Layer 10 of a small transformer language model trained on English Wikipedia (16 layers, counted from 0, width 128).
A neuron adds its activation times its output weights to the MLP's output. To switch it off is to set its activation to zero at one token and run the rest of the model.
A neuron's activation on a vector x is SiLU(gate . x + bias) times (in . x + bias), where the dot is the dot product.

Input weights of the MLP neurons that the questions are about. A number n stands for (n - 500) times 0.0014.
n59 gate (bias -0.059): 471 584 461 476 569 421 426 422 778 245 213 636 725 605 423 505 529 510 468 523 481 733 320 980 354 505 617 601 647 552 411 574 665 358 590 948 500 556 609 412 750 285 114 335 440 666 558 320 644 785 209 538 191 788 463 597 452 472 481 410 641 434 533 297 393 650 519 449 253 737 450 445 379 601 606 523 695 557 345 491 402 621 753 500 547 570 438 191 789 321 724 393 588 586 495 451 675 554 674 542 477 389 561 333 538 351 556 94 525 431 423 390 454 725 624 375 519 552 235 227 491 381 687 547 528 495 678 383
n126 gate (bias -0.158): 496 698 598 500 517 649 493 551 629 646 415 433 542 435 496 524 496 536 586 444 694 572 521 549 210 423 496 677 517 365 539 510 476 625 732 645 421 532 490 881 638 500 329 303 448 632 588 559 475 744 250 536 564 531 542 529 558 556 556 579 422 507 447 524 507 380 665 444 353 552 664 420 496 554 274 716 640 546 504 490 609 573 390 695 282 564 497 303 456 609 833 548 625 698 646 389 593 643 543 647 704 451 507 453 417 732 349 475 478 355 384 583 617 539 410 456 460 504 576 701 482 658 336 468 599 532 467 398
n139 gate (bias -0.143): 391 686 419 474 563 496 528 426 775 471 715 414 378 392 427 545 777 595 479 628 600 442 532 715 671 585 436 628 461 392 660 511 473 406 507 647 504 667 497 466 236 292 286 589 574 496 548 440 337 429 461 580 418 642 407 489 574 627 496 663 428 375 507 426 305 404 507 265 489 511 686 570 434 353 600 427 389 630 618 535 318 430 381 600 625 568 645 286 317 540 646 617 646 471 608 590 542 414 446 507 400 394 385 376 693 717 536 760 663 572 371 467 577 371 455 415 449 341 692 593 361 711 524 406 464 380 560 479
n177 gate (bias -0.042): 611 363 371 488 515 604 492 297 616 543 461 641 527 515 388 508 532 296 765 589 443 472 699 700 350 380 434 845 672 417 395 750 459 492 781 524 397 415 504 267 436 616 403 718 531 662 257 650 620 414 246 548 371 306 566 654 763 581 543 325 492 355 441 646 597 636 626 383 651 488 326 611 420 460 339 553 504 508 573 382 500 440 541 419 660 394 581 441 606 424 570 678 606 843 673 237 542 439 500 527 434 585 614 598 309 380 453 636 471 599 472 385 588 539 561 604 468 401 569 423 574 822 466 449 683 579 245 398
n281 gate (bias -0.208): 520 319 520 403 500 585 679 520 457 441 559 393 772 454 335 419 520 347 523 379 467 424 477 834 410 648 500 613 465 277 433 477 511 317 412 508 736 371 570 368 451 440 630 345 547 532 345 628 457 719 589 472 421 500 657 761 484 383 551 324 674 291 484 558 547 476 471 496 731 531 173 593 666 415 496 829 614 508 455 577 531 585 369 209 288 591 686 440 492 443 649 849 615 452 393 483 388 434 342 403 500 706 492 455 645 557 311 755 538 558 484 769 358 551 512 399 347 524 388 700 520 552 607 504 327 612 421 331
n401 gate (bias -0.194): 609 515 596 420 668 526 658 720 485 493 631 816 426 420 742 562 573 633 630 522 758 466 547 635 492 658 552 466 613 455 500 427 461 418 639 515 617 493 261 488 363 557 454 481 489 696 423 551 467 508 807 421 392 820 600 519 423 471 408 549 619 537 272 496 780 426 647 452 467 448 518 358 412 523 485 767 496 688 592 500 389 607 338 396 563 522 335 568 457 645 526 568 380 254 474 606 547 508 463 500 685 537 392 322 519 630 430 626 547 238 443 644 681 526 493 653 675 496 518 747 530 334 651 800 526 383 429 548
n456 gate (bias -0.079): 557 553 300 580 538 615 371 650 678 436 610 496 631 466 367 411 719 717 514 479 712 521 399 629 537 493 669 569 472 439 591 193 503 322 639 496 421 711 427 404 612 422 656 580 253 625 394 462 511 607 490 683 715 472 644 646 650 681 605 360 521 525 578 434 636 401 852 546 482 507 578 687 416 649 176 497 397 557 489 579 419 384 383 504 391 574 667 407 574 649 486 587 367 608 511 340 410 555 560 385 599 604 426 446 612 565 577 620 575 385 482 486 479 447 428 551 333 425 534 724 563 726 452 500 486 468 496 659
n571 gate (bias -0.125): 520 335 554 665 488 425 408 307 245 378 520 500 440 445 607 457 317 562 418 492 546 598 646 381 454 719 516 603 299 427 652 607 327 220 480 557 561 528 526 627 392 531 330 733 623 635 433 397 436 804 536 340 693 620 496 696 488 480 276 655 601 310 642 318 540 701 546 536 656 472 667 571 947 587 458 492 496 443 396 610 323 654 513 416 512 702 489 667 660 421 372 386 778 541 321 492 468 689 674 400 468 377 257 713 516 765 388 368 500 682 575 484 590 524 587 562 256 712 370 634 348 647 410 683 355 439 534 448
n633 gate (bias -0.069): 347 518 349 740 550 622 482 381 595 320 408 179 684 388 523 531 604 453 669 627 381 393 680 523 748 564 523 509 464 431 404 541 461 333 598 362 514 340 376 562 797 272 250 509 220 653 486 921 300 673 247 789 284 618 367 576 163 591 482 351 385 578 454 550 423 468 452 746 669 264 744 576 396 302 666 429 513 449 234 460 340 618 500 743 299 629 517 635 601 354 432 663 471 397 481 225 370 443 606 355 450 509 436 623 285 604 363 263 310 370 420 584 576 289 410 495 420 278 504 590 349 276 789 755 473 681 369 757
n59 in (bias -0.021): 456 618 383 554 444 284 305 500 431 689 588 561 513 586 424 342 414 375 411 557 459 744 436 668 386 600 504 504 534 831 687 401 446 593 411 412 527 530 345 670 266 316 689 491 409 389 600 396 335 555 629 304 609 656 631 414 382 565 378 589 619 465 266 694 426 207 309 622 574 313 394 698 279 257 324 415 644 345 572 671 147 428 527 523 465 531 624 615 637 559 396 568 569 558 266 426 509 304 649 154 426 310 544 605 388 464 609 762 858 828 387 335 615 566 662 419 531 704 744 495 631 629 292 416 408 194 542 675
n126 in (bias -0.007): 582 569 773 449 632 451 477 321 447 581 642 619 439 549 543 220 548 253 522 515 377 609 549 636 584 375 458 614 677 566 359 613 628 573 593 250 589 553 543 628 480 412 393 484 560 442 369 511 637 468 443 469 462 363 232 492 512 591 668 68 531 381 620 496 625 397 432 382 470 489 352 459 476 626 603 333 585 519 623 224 565 441 492 408 561 542 482 348 276 516 591 843 720 418 574 601 350 500 481 394 362 617 488 655 207 409 703 416 748 484 390 605 575 496 470 547 288 450 601 572 565 305 459 461 351 787 375 469
n139 in (bias -0.007): 525 607 437 559 496 507 489 671 553 489 461 521 536 671 409 430 662 573 625 475 489 554 248 556 637 383 354 570 311 658 425 384 520 432 641 518 493 468 343 373 548 371 445 323 662 681 382 437 440 264 230 391 643 479 536 600 596 433 344 341 292 596 554 426 680 407 570 340 482 231 331 391 592 507 526 583 531 561 618 594 422 485 441 504 457 561 541 706 478 709 394 467 548 424 565 500 300 370 453 461 582 637 643 569 427 900 329 504 212 643 441 645 336 507 688 452 639 392 636 611 500 438 635 392 475 370 598 461
n177 in (bias 0.063): 465 662 421 437 565 416 405 584 508 512 539 600 635 549 590 523 612 752 612 248 388 465 409 394 729 580 612 441 576 473 496 454 529 197 512 597 531 236 309 427 591 379 651 332 265 668 544 397 852 351 511 547 500 523 435 715 639 481 301 347 550 566 527 417 783 319 612 458 726 351 463 405 738 211 444 410 478 379 476 316 247 500 444 580 462 392 660 484 597 456 504 546 617 429 512 301 579 343 775 409 635 481 585 555 669 346 412 423 382 350 488 496 534 689 293 496 464 368 526 460 335 465 328 519 654 672 626 411
n281 in (bias 0.091): 567 269 640 387 663 489 587 469 569 574 430 537 423 529 309 446 656 718 643 416 485 358 706 475 401 354 493 368 630 582 277 250 574 552 452 570 761 321 514 558 583 532 549 371 536 548 352 304 617 435 475 582 423 551 372 492 405 642 555 470 711 596 326 359 606 434 553 599 445 660 440 633 356 553 527 450 386 377 587 436 379 572 225 538 383 286 625 377 469 700 201 487 504 549 708 628 558 492 618 624 438 352 304 440 481 334 269 233 477 407 375 489 432 577 475 356 440 597 439 412 485 608 646 712 522 742 597 544
n401 in (bias -0.067): 482 536 649 314 664 514 292 617 357 416 427 576 438 440 537 588 481 648 623 597 466 518 653 661 451 288 507 325 656 390 666 529 566 463 603 682 746 695 385 542 630 507 418 643 539 607 496 525 554 500 586 386 279 863 402 504 552 396 464 644 617 348 537 543 733 493 684 518 403 435 325 368 526 381 380 528 668 482 635 504 514 418 451 334 525 478 215 548 334 705 702 550 436 345 537 557 404 568 518 547 471 657 427 458 544 359 392 431 704 595 455 489 564 417 557 448 415 372 475 568 583 474 472 815 388 548 240 750
n456 in (bias 0.040): 662 422 412 843 423 561 485 617 700 696 387 570 516 413 532 348 416 373 315 542 593 618 550 331 751 373 613 221 523 402 535 696 385 406 701 723 524 415 424 337 312 244 508 520 757 453 476 389 716 504 389 666 399 558 426 331 540 696 450 496 348 527 469 519 550 461 698 709 400 554 556 736 500 588 460 315 365 421 504 572 345 432 666 294 764 675 813 571 273 564 539 578 496 611 394 439 721 597 391 389 395 427 430 563 484 448 574 426 393 500 392 421 458 383 625 444 376 618 234 480 287 453 583 473 488 402 447 516
n571 in (bias -0.079): 402 703 419 723 504 525 525 604 377 274 439 607 336 458 304 503 533 230 372 408 219 500 647 612 456 288 660 624 462 611 564 623 585 338 323 521 388 277 517 507 592 582 438 636 595 316 500 521 404 478 496 340 475 553 631 342 489 384 418 431 582 675 382 496 521 525 382 599 408 348 493 559 570 354 592 427 562 814 537 632 670 651 389 526 770 371 547 478 333 379 535 389 448 442 363 414 542 422 482 578 607 791 496 558 558 449 425 539 542 583 419 663 608 603 403 529 555 712 413 341 518 634 358 493 322 478 444 707
n633 in (bias 0.031): 480 548 380 586 366 453 417 483 516 423 536 624 656 594 426 496 177 443 531 520 380 366 547 409 596 682 392 623 449 423 631 362 221 852 439 653 675 428 556 424 698 320 360 421 425 370 542 808 496 336 394 512 396 512 380 463 454 362 536 431 399 380 714 465 464 732 425 608 420 464 485 559 718 315 488 516 806 415 371 750 308 562 742 554 560 560 678 569 634 327 727 624 387 520 306 475 469 354 637 591 672 551 516 650 308 438 556 408 492 538 409 198 488 564 328 294 381 334 555 184 815 488 496 496 440 516 568 624

Output weights of the MLP neurons that the questions are about. A number n stands for (n - 500) times 0.0021.
n59: 532 627 487 428 418 421 626 437 700 596 323 733 467 463 480 314 324 431 433 496 359 647 415 508 510 283 369 459 525 413 294 414 500 320 334 611 415 631 673 399 416 475 548 543 371 681 486 293 384 299 496 614 557 659 152 526 359 342 613 414 664 786 605 605 590 664 439 520 435 585 644 430 450 490 555 452 317 559 631 454 489 841 655 587 450 631 624 546 540 627 412 333 520 603 741 427 451 462 471 405 493 320 612 706 626 514 216 363 464 500 500 471 575 525 507 561 427 200 518 567 698 474 508 413 529 652 522 508
n126: 383 440 446 518 691 526 480 551 682 587 417 456 314 535 436 600 419 383 640 561 528 721 433 368 428 254 586 384 268 503 356 673 558 588 616 545 544 587 891 573 527 613 555 323 479 452 609 490 572 610 402 544 663 559 666 524 491 698 287 719 421 500 483 354 514 154 681 614 272 593 702 576 470 484 424 604 604 490 450 490 550 586 401 541 419 553 500 370 449 641 685 449 526 496 547 366 643 651 479 629 567 525 292 336 457 635 507 561 411 510 483 395 447 409 578 675 428 372 524 496 687 504 424 670 581 450 510 417
n139: 513 524 417 683 545 496 583 526 635 609 107 464 676 598 376 521 435 374 548 604 520 399 555 493 494 474 593 486 580 550 390 624 491 385 451 530 360 447 505 681 616 519 637 470 379 396 513 571 625 503 843 406 515 413 518 590 521 570 368 547 541 522 672 366 546 503 497 687 507 465 598 392 715 324 274 674 684 428 481 513 347 483 465 596 419 522 454 239 385 418 624 585 679 646 351 341 528 449 467 621 635 326 428 433 510 432 489 388 560 324 379 471 435 340 372 493 357 525 353 436 326 620 497 497 487 516 386 456
n177: 573 519 493 488 613 504 594 549 635 482 525 681 446 554 328 590 492 470 580 559 263 660 551 316 446 407 440 312 384 739 412 337 398 396 556 401 623 711 332 524 372 671 652 373 565 326 637 443 619 406 458 548 455 762 605 455 493 348 434 493 191 414 421 527 585 439 185 417 385 761 306 539 478 545 474 606 665 628 351 723 576 574 548 571 529 427 609 787 440 658 439 424 503 296 314 564 629 278 625 428 709 496 392 496 579 607 508 493 534 452 591 703 643 382 407 312 655 397 289 442 604 450 587 574 319 551 611 619
n281: 548 643 314 507 405 402 460 467 586 435 368 462 550 393 347 398 511 514 500 599 521 633 422 385 523 528 695 518 389 385 619 438 781 469 365 482 279 530 505 582 490 483 346 549 588 425 579 663 514 581 543 435 570 486 388 335 577 539 596 683 540 412 544 486 524 607 612 431 548 510 507 634 312 672 622 433 690 517 348 306 658 344 849 559 671 618 410 584 621 557 648 496 461 402 497 657 667 547 338 396 542 445 441 623 423 651 443 448 636 585 542 562 543 349 704 425 600 289 514 218 338 180 405 403 524 615 668 603
n401: 481 473 497 652 247 493 548 310 623 410 503 366 595 704 429 410 428 447 367 408 371 387 419 429 513 536 477 718 211 719 442 513 584 421 510 625 349 426 855 511 453 506 560 533 443 363 477 486 507 463 265 526 652 227 575 604 436 567 482 369 362 591 580 414 280 490 467 445 592 474 473 786 546 515 583 430 552 519 422 399 478 362 635 659 431 435 686 395 579 517 388 379 655 639 439 510 590 576 661 484 478 545 549 599 561 497 756 490 420 598 537 349 503 631 424 441 500 621 497 384 418 589 587 210 507 468 585 365
n456: 401 462 611 600 530 490 491 545 640 367 326 500 349 427 598 445 605 447 548 618 569 368 428 483 532 368 639 497 485 583 602 549 599 494 491 591 350 575 879 470 460 491 576 491 390 500 674 569 414 301 481 482 545 519 580 593 625 753 350 369 505 672 506 538 518 518 705 445 469 536 500 967 379 440 386 450 403 500 482 331 625 426 375 592 527 590 472 516 454 440 408 794 503 497 528 605 516 411 394 485 534 383 476 603 470 503 614 445 466 564 360 330 717 454 684 551 491 310 419 412 436 494 692 512 433 629 561 398
n571: 785 493 485 374 487 613 577 450 503 450 598 474 448 290 513 364 352 571 464 371 640 518 516 579 686 624 507 638 526 580 493 400 573 463 473 548 368 703 582 745 524 373 576 677 336 449 576 364 269 405 617 523 371 497 623 564 426 588 392 661 473 618 510 382 141 487 306 403 433 344 459 789 322 472 392 419 556 656 660 510 536 371 493 624 398 344 510 666 376 469 429 460 497 454 448 480 574 535 385 426 566 599 630 593 561 282 522 617 534 381 561 407 694 513 500 490 590 629 574 393 769 361 504 357 520 438 483 533
n633: 380 533 597 504 422 257 723 522 442 520 563 379 552 255 558 462 526 478 320 500 459 341 577 488 448 789 729 511 626 554 337 124 572 608 536 670 523 450 584 655 438 472 507 421 610 563 493 482 709 660 690 507 374 629 590 558 670 489 428 623 478 199 493 646 310 413 504 340 842 444 271 317 603 611 366 591 603 552 327 440 692 515 318 482 578 482 431 435 543 425 643 725 507 504 483 583 432 469 390 654 551 592 532 580 409 661 551 482 664 372 368 439 500 425 673 450 430 508 325 437 536 406 553 475 618 338 507 659

Each question names a token from some text and the token that comes next. It shows the vector x that enters the MLP there. A number n stands for (n - 500) times 0.011.

Then comes g, the gradient of the next token's log-probability with respect to the MLP's output, scaled to length 1. A neuron's effect is roughly proportional to its activation times (output weights . g). A number n stands for (n - 500) times 0.00073.

".", then " As"
x: 469 479 535 309 555 539 570 470 511 545 714 516 504 520 475 586 595 457 354 492 515 625 402 572 498 604 513 593 512 380 544 363 478 610 435 435 513 630 228 425 449 571 543 450 623 650 604 319 475 558 507 489 579 378 371 586 437 456 767 511 585 404 504 397 490 520 487 675 441 519 546 274 398 413 573 426 439 534 480 556 401 564 464 601 551 330 620 594 522 566 567 372 412 508 545 347 607 478 551 449 530 715 441 544 624 515 400 473 577 609 540 550 534 482 467 431 470 479 534 528 490 519 335 493 544 623 332 440
g: 421 847 602 361 635 341 501 461 480 532 640 730 548 430 471 473 390 487 429 538 467 653 499 582 449 718 386 406 535 418 406 353 562 285 460 610 575 459 635 457 532 576 537 382 456 498 350 360 310 674 602 503 455 634 658 468 392 427 498 552 554 421 499 450 544 372 590 296 545 420 701 515 530 407 691 610 252 453 494 516 659 352 523 482 292 588 362 407 381 681 475 593 676 495 536 561 517 848 518 547 699 366 451 499 451 438 342 306 541 639 639 724 496 556 255 532 144 540 720 579 516 699 498 532 364 391 502 530
Switching off which neuron hurts the next token most? n456

" bo", then "r"
x: 590 417 537 418 574 598 508 557 608 580 625 519 558 557 359 569 628 361 462 365 433 579 354 639 457 485 528 556 429 427 489 499 582 581 531 353 432 683 348 595 469 588 581 392 573 714 575 297 428 454 468 521 466 550 465 454 369 528 646 546 487 513 525 402 479 413 408 598 367 502 526 352 578 529 632 514 427 509 455 546 305 579 506 552 533 439 522 578 502 463 623 436 464 585 590 282 578 476 622 428 659 719 491 625 468 451 425 496 670 571 480 517 472 462 583 497 434 508 421 537 545 311 333 487 366 453 380 424
g: 476 529 305 432 432 435 421 466 543 572 453 643 470 886 522 240 360 571 594 486 455 501 491 408 300 439 646 322 467 398 471 566 534 573 456 677 521 527 669 740 528 457 388 553 683 698 575 568 659 571 357 654 385 685 366 567 496 577 511 616 401 600 644 561 711 514 227 498 664 421 501 585 479 308 344 570 332 436 556 606 444 560 281 371 569 417 633 366 551 638 370 482 409 705 678 573 421 437 578 527 437 546 495 714 545 565 420 154 353 622 624 531 430 556 510 501 811 501 486 346 504 511 679 622 533 636 425 526
Switching off which neuron hurts the next token most? n59

" from", then " him"
x: 558 473 515 395 560 591 469 518 525 602 644 539 573 532 477 557 680 485 430 347 570 554 428 590 339 479 472 530 385 464 603 473 448 610 478 400 470 670 122 514 469 571 587 477 633 698 557 355 374 461 483 536 526 434 373 547 399 419 621 450 506 508 441 352 433 526 439 705 422 496 591 350 486 487 555 494 513 577 412 618 462 540 497 633 624 411 662 604 583 428 538 406 360 605 627 498 573 466 570 347 600 664 519 524 576 449 445 524 524 562 475 612 553 444 506 355 474 453 455 571 499 557 363 491 423 590 428 439
g: 494 520 544 411 702 457 514 554 476 673 654 676 525 445 557 648 403 651 617 618 594 406 604 617 659 305 446 527 630 637 380 502 434 546 688 582 628 507 519 459 535 544 508 244 406 530 598 486 548 558 570 419 528 617 427 564 525 446 632 474 629 683 345 532 697 559 357 614 422 545 401 446 590 459 548 764 579 454 495 579 480 365 548 165 345 415 231 819 415 631 623 568 396 461 562 161 468 446 671 497 410 624 592 276 612 631 398 494 557 372 356 601 472 403 635 495 674 148 489 631 405 539 443 499 417 409 441 722
Switching off which neuron hurts the next token most? n456

" released", then " as"
x: 562 459 555 521 527 651 486 425 627 610 515 494 530 543 575 635 658 495 354 370 386 660 384 490 466 428 454 604 375 414 619 494 479 589 619 405 573 657 308 454 428 537 502 495 613 601 630 305 303 419 378 436 521 495 390 473 420 424 692 472 560 407 544 316 477 510 413 662 421 519 521 424 528 497 576 408 447 625 498 593 431 642 498 625 541 387 639 637 449 507 465 522 418 653 520 387 590 397 568 423 466 687 414 606 605 425 469 568 460 521 430 550 631 436 519 466 500 425 362 526 515 476 366 559 451 579 545 565
g: 606 585 476 492 539 418 447 316 406 382 449 579 590 410 441 608 438 446 470 402 473 245 396 585 492 444 437 357 424 506 577 389 599 333 569 518 668 525 543 540 272 497 350 838 349 608 449 513 331 444 709 392 535 523 616 688 383 763 389 478 515 470 331 433 492 462 202 551 265 481 589 498 398 305 736 449 431 298 575 540 480 676 578 396 455 699 442 694 417 537 425 578 475 514 533 485 539 619 370 694 724 533 596 653 422 540 380 371 418 405 637 554 709 302 295 567 386 605 712 687 607 496 436 430 296 592 515 659
Switching off which neuron hurts the next token most? n571

" to", then " his"
x: 585 455 516 388 538 645 463 505 537 641 624 488 630 579 453 552 616 450 382 385 479 551 432 613 398 538 537 557 382 517 556 533 482 670 446 396 507 684 180 538 381 591 543 424 577 645 486 364 392 445 436 465 574 423 426 598 454 383 644 559 502 440 470 361 496 510 361 650 457 472 588 376 501 471 627 451 491 564 406 611 453 468 503 551 652 449 581 519 553 425 531 340 303 648 638 446 637 442 547 450 693 560 500 448 545 469 363 579 553 553 577 488 528 408 516 371 533 480 410 544 478 536 315 455 470 540 450 351
g: 262 466 342 249 530 307 518 526 556 524 564 416 589 455 633 549 615 569 477 521 696 577 496 666 603 401 499 426 534 487 700 575 344 576 740 647 582 477 423 750 678 446 547 331 376 658 515 579 453 483 581 578 376 521 404 797 337 491 281 557 604 758 405 163 544 507 425 564 355 503 391 517 714 489 572 673 462 279 676 420 546 523 545 431 498 438 332 551 480 456 727 541 276 480 433 445 225 486 627 386 737 535 490 446 525 517 375 446 581 442 666 527 338 496 403 499 395 359 362 574 504 576 292 473 379 578 503 653
Which neuron, switched off, raises the next token's probability most? n126

" the", then " 2006"
x: 502 423 556 318 615 752 571 533 562 602 589 463 522 599 482 520 606 526 399 378 449 554 518 639 409 612 538 544 537 434 508 534 442 519 421 386 460 652 23 432 404 592 514 484 592 561 575 334 414 490 443 498 535 524 457 495 392 456 682 504 601 420 533 338 486 527 462 603 473 509 485 382 455 463 601 567 434 490 415 673 479 536 535 586 531 374 674 532 569 497 467 462 531 555 566 392 647 317 596 463 569 605 562 647 562 521 357 558 488 551 492 542 502 451 436 406 564 527 456 579 519 459 426 523 526 558 439 472
g: 479 579 657 626 564 519 540 232 643 335 330 613 662 588 597 419 525 465 431 257 445 454 482 408 334 292 414 604 594 575 527 506 517 311 476 569 523 513 576 551 431 487 470 579 365 672 522 507 637 683 706 629 499 421 201 519 381 310 476 366 510 633 559 493 378 689 467 414 548 607 466 463 336 672 613 433 610 768 590 579 450 430 561 619 671 804 780 473 699 367 697 278 650 553 435 601 652 395 458 595 380 474 473 655 535 462 411 588 382 522 376 388 329 659 653 583 341 430 444 513 511 539 588 482 619 640 680 354
Switching off which neuron hurts the next token most? n281

" with", then " a"
x: 568 518 497 423 580 647 486 492 464 624 624 483 566 449 472 542 631 486 402 431 475 585 439 612 392 505 573 574 427 375 616 500 430 542 477 388 513 577 167 494 423 592 554 428 594 698 603 324 334 478 523 560 530 445 456 569 343 448 612 442 532 523 400 407 523 506 469 761 468 477 578 381 448 488 532 538 455 470 455 634 458 555 532 588 584 479 636 689 530 556 535 326 351 598 569 357 571 426 538 444 564 700 553 593 534 432 376 595 562 598 511 521 578 390 541 413 565 461 408 565 473 545 312 560 398 499 433 443
g: 523 474 572 553 402 556 430 478 637 467 528 374 434 553 580 354 605 532 209 715 248 442 521 304 621 591 326 388 446 457 517 589 571 528 424 422 662 464 379 307 537 494 550 442 371 637 372 627 369 491 483 383 398 370 491 347 635 369 321 434 607 481 363 517 496 790 685 462 365 367 610 619 468 571 558 331 574 578 493 558 338 714 394 629 703 550 386 380 431 334 455 525 404 570 524 579 327 609 272 404 846 655 503 725 451 407 586 265 612 456 413 363 286 431 583 515 548 529 443 382 411 530 377 348 209 578 531 437
Switching off which neuron hurts the next token most? n126

" the", then " v"
x: 501 469 515 353 626 767 522 545 481 705 653 538 511 550 457 472 563 565 465 439 490 568 523 669 394 578 497 565 525 418 548 535 495 609 410 421 449 680 83 482 339 577 511 507 573 560 617 360 441 508 514 562 501 542 478 510 384 442 695 502 590 431 438 281 499 470 425 627 479 445 580 369 426 433 572 516 498 515 376 610 494 573 456 663 545 411 625 639 481 476 524 418 498 558 562 397 590 376 628 476 556 643 547 606 526 537 384 590 533 544 562 512 517 403 480 432 557 451 527 556 493 497 360 487 451 544 502 467
g: 549 777 434 395 554 633 349 712 458 518 735 551 352 773 363 433 331 364 564 604 336 592 609 422 406 367 512 570 438 442 484 217 602 517 548 656 425 443 495 478 535 641 624 509 348 646 491 537 572 322 420 408 430 497 356 458 542 113 394 476 659 561 473 570 527 610 399 562 581 485 235 522 448 659 344 622 469 455 397 446 531 552 635 354 752 462 446 694 377 549 589 501 475 524 556 512 505 470 426 467 597 516 311 659 581 425 502 267 531 616 444 430 355 714 570 517 387 250 478 337 445 282 727 298 620 488 540 581
Switching off which neuron hurts the next token most? n126

" going", then " on"
x: 497 376 542 401 596 700 485 427 587 607 593 555 560 585 484 589 719 424 474 517 413 508 415 591 495 455 443 533 422 507 580 482 448 634 486 383 536 677 247 455 522 547 539 367 648 578 533 248 307 478 451 455 569 423 334 529 458 400 652 495 506 471 456 444 522 504 473 644 448 575 596 340 450 425 591 502 524 497 477 662 365 599 494 577 597 390 619 583 512 471 533 439 437 645 597 390 617 484 536 389 662 626 516 523 551 429 410 572 544 607 527 564 580 399 544 525 506 467 359 663 460 407 336 511 452 518 461 437
g: 416 433 466 587 426 711 474 237 520 653 417 579 795 441 464 614 476 434 495 638 246 386 550 325 432 239 618 727 720 491 516 372 448 692 321 542 395 471 637 635 766 461 466 369 507 664 661 265 680 441 370 577 496 304 303 482 545 574 569 460 535 474 527 450 594 332 667 585 612 367 451 427 502 572 505 543 459 609 363 432 511 649 540 433 527 522 394 248 634 589 574 552 620 487 312 446 635 683 492 538 566 512 372 586 619 370 683 522 363 422 402 523 482 668 359 520 249 588 516 487 393 288 569 634 666 458 445 645
Switching off which neuron hurts the next token most? n139

" 2018", then " to"
x: 523 514 424 385 592 619 585 478 562 570 532 424 635 499 545 529 662 415 435 508 431 456 424 483 490 525 478 621 449 473 536 511 478 613 488 418 474 694 359 455 344 538 543 521 585 608 530 428 427 443 429 488 579 482 288 630 449 560 729 390 506 492 525 255 424 521 480 633 383 472 459 367 514 527 628 323 451 544 462 649 531 526 537 576 625 464 617 560 564 574 517 486 531 574 546 321 721 503 536 352 514 653 531 580 565 468 510 654 543 595 551 515 623 402 574 364 534 540 273 511 509 478 361 411 505 618 319 464
g: 521 621 714 414 524 696 374 474 539 565 402 687 613 500 513 577 545 488 472 478 732 541 361 539 528 543 319 458 490 435 743 649 595 504 504 462 460 623 463 539 464 615 510 591 392 349 550 414 381 834 484 591 507 576 408 429 559 445 488 436 415 576 607 412 409 575 790 608 455 419 510 599 430 480 725 654 535 151 548 649 546 451 484 374 605 624 523 368 434 448 206 540 612 468 534 602 440 668 465 545 457 237 589 426 359 659 659 571 678 529 606 369 561 220 686 677 251 688 647 422 293 495 437 335 491 439 504 300
Switching off which neuron hurts the next token most? n177

".", then " When"
x: 461 493 579 341 532 605 533 472 549 550 694 516 486 504 482 588 624 473 325 512 504 604 389 612 530 596 488 557 515 409 551 317 459 595 457 422 539 643 246 448 470 578 522 449 618 710 568 350 485 531 513 499 574 378 381 568 371 435 738 527 573 442 511 409 528 540 506 690 429 521 582 249 411 374 565 458 462 529 465 560 419 564 441 558 567 314 658 594 546 535 580 375 427 521 576 345 608 451 568 472 548 688 461 497 585 485 368 513 590 608 528 537 565 493 502 431 491 473 508 552 482 496 350 468 568 628 379 468
g: 451 533 428 438 603 484 302 602 609 491 450 527 477 432 322 533 507 500 526 554 676 472 515 668 581 580 701 382 570 449 511 439 604 197 592 690 631 559 295 399 462 606 592 435 613 561 309 277 431 620 585 578 320 534 635 474 427 592 459 464 541 356 513 459 327 492 546 406 470 555 723 467 400 454 600 683 586 185 557 721 643 566 551 606 566 690 653 288 442 778 379 565 628 621 630 548 330 695 438 282 358 365 509 427 601 349 566 602 737 609 595 548 397 508 494 432 459 282 373 431 439 518 356 683 298 320 634 525
Switching off which neuron hurts the next token most? n456

" en", then "jo"
x: 558 440 420 350 640 676 518 513 486 656 707 448 572 602 533 686 541 500 367 392 523 567 362 616 507 507 538 457 511 499 578 465 514 586 541 307 572 616 407 566 383 627 563 520 479 669 610 364 503 503 499 408 507 413 436 564 397 493 579 448 588 308 385 404 578 519 435 713 462 471 517 252 621 439 526 490 502 498 489 641 394 584 512 569 437 427 521 561 475 534 528 502 558 635 595 362 488 406 544 473 601 650 607 482 439 488 426 631 547 532 552 572 466 472 463 495 516 367 351 500 563 472 317 637 363 435 368 432
g: 493 394 448 634 457 583 625 382 697 409 652 366 392 318 304 568 532 470 479 362 784 607 203 385 356 354 566 658 235 432 507 427 471 546 578 633 683 408 313 620 368 505 517 440 248 336 659 595 388 396 533 575 659 439 446 618 412 534 593 517 364 662 530 573 557 519 539 527 344 700 492 586 466 387 326 530 451 588 343 260 496 556 427 305 457 607 587 579 243 470 778 434 256 528 512 449 434 429 599 655 517 684 648 583 588 530 394 443 564 434 532 467 557 509 340 420 482 636 535 527 392 373 655 590 530 491 206 603
Switching off which neuron hurts the next token most? n401

"ty", then " tries"
x: 574 369 613 388 574 564 478 464 611 634 560 546 534 473 543 594 638 464 452 480 458 491 375 559 575 610 538 488 493 499 464 498 527 567 455 468 405 611 141 528 467 559 556 353 520 617 554 468 504 453 392 498 559 447 446 469 330 574 641 559 493 561 465 370 513 515 469 728 327 457 411 304 430 450 542 549 397 394 474 751 527 575 589 545 595 294 621 648 528 534 451 438 473 575 640 462 677 481 539 493 520 567 458 546 491 463 331 650 570 512 481 447 548 391 603 454 597 435 343 502 510 438 412 571 489 581 377 495
g: 542 296 529 518 640 262 493 504 420 554 568 633 459 567 630 449 659 559 607 396 545 447 587 634 507 306 241 556 396 580 634 438 299 624 542 632 656 297 655 427 528 394 655 386 306 594 554 536 220 477 616 594 555 428 433 472 526 448 424 686 517 646 601 417 506 420 456 422 467 472 675 452 341 608 572 543 502 694 495 585 564 413 323 207 525 695 553 507 538 475 438 647 533 487 722 550 295 521 391 505 649 280 523 174 582 399 226 425 663 507 448 511 511 519 729 502 381 498 380 755 583 558 686 678 343 529 492 416
Switching off which neuron hurts the next token most? n281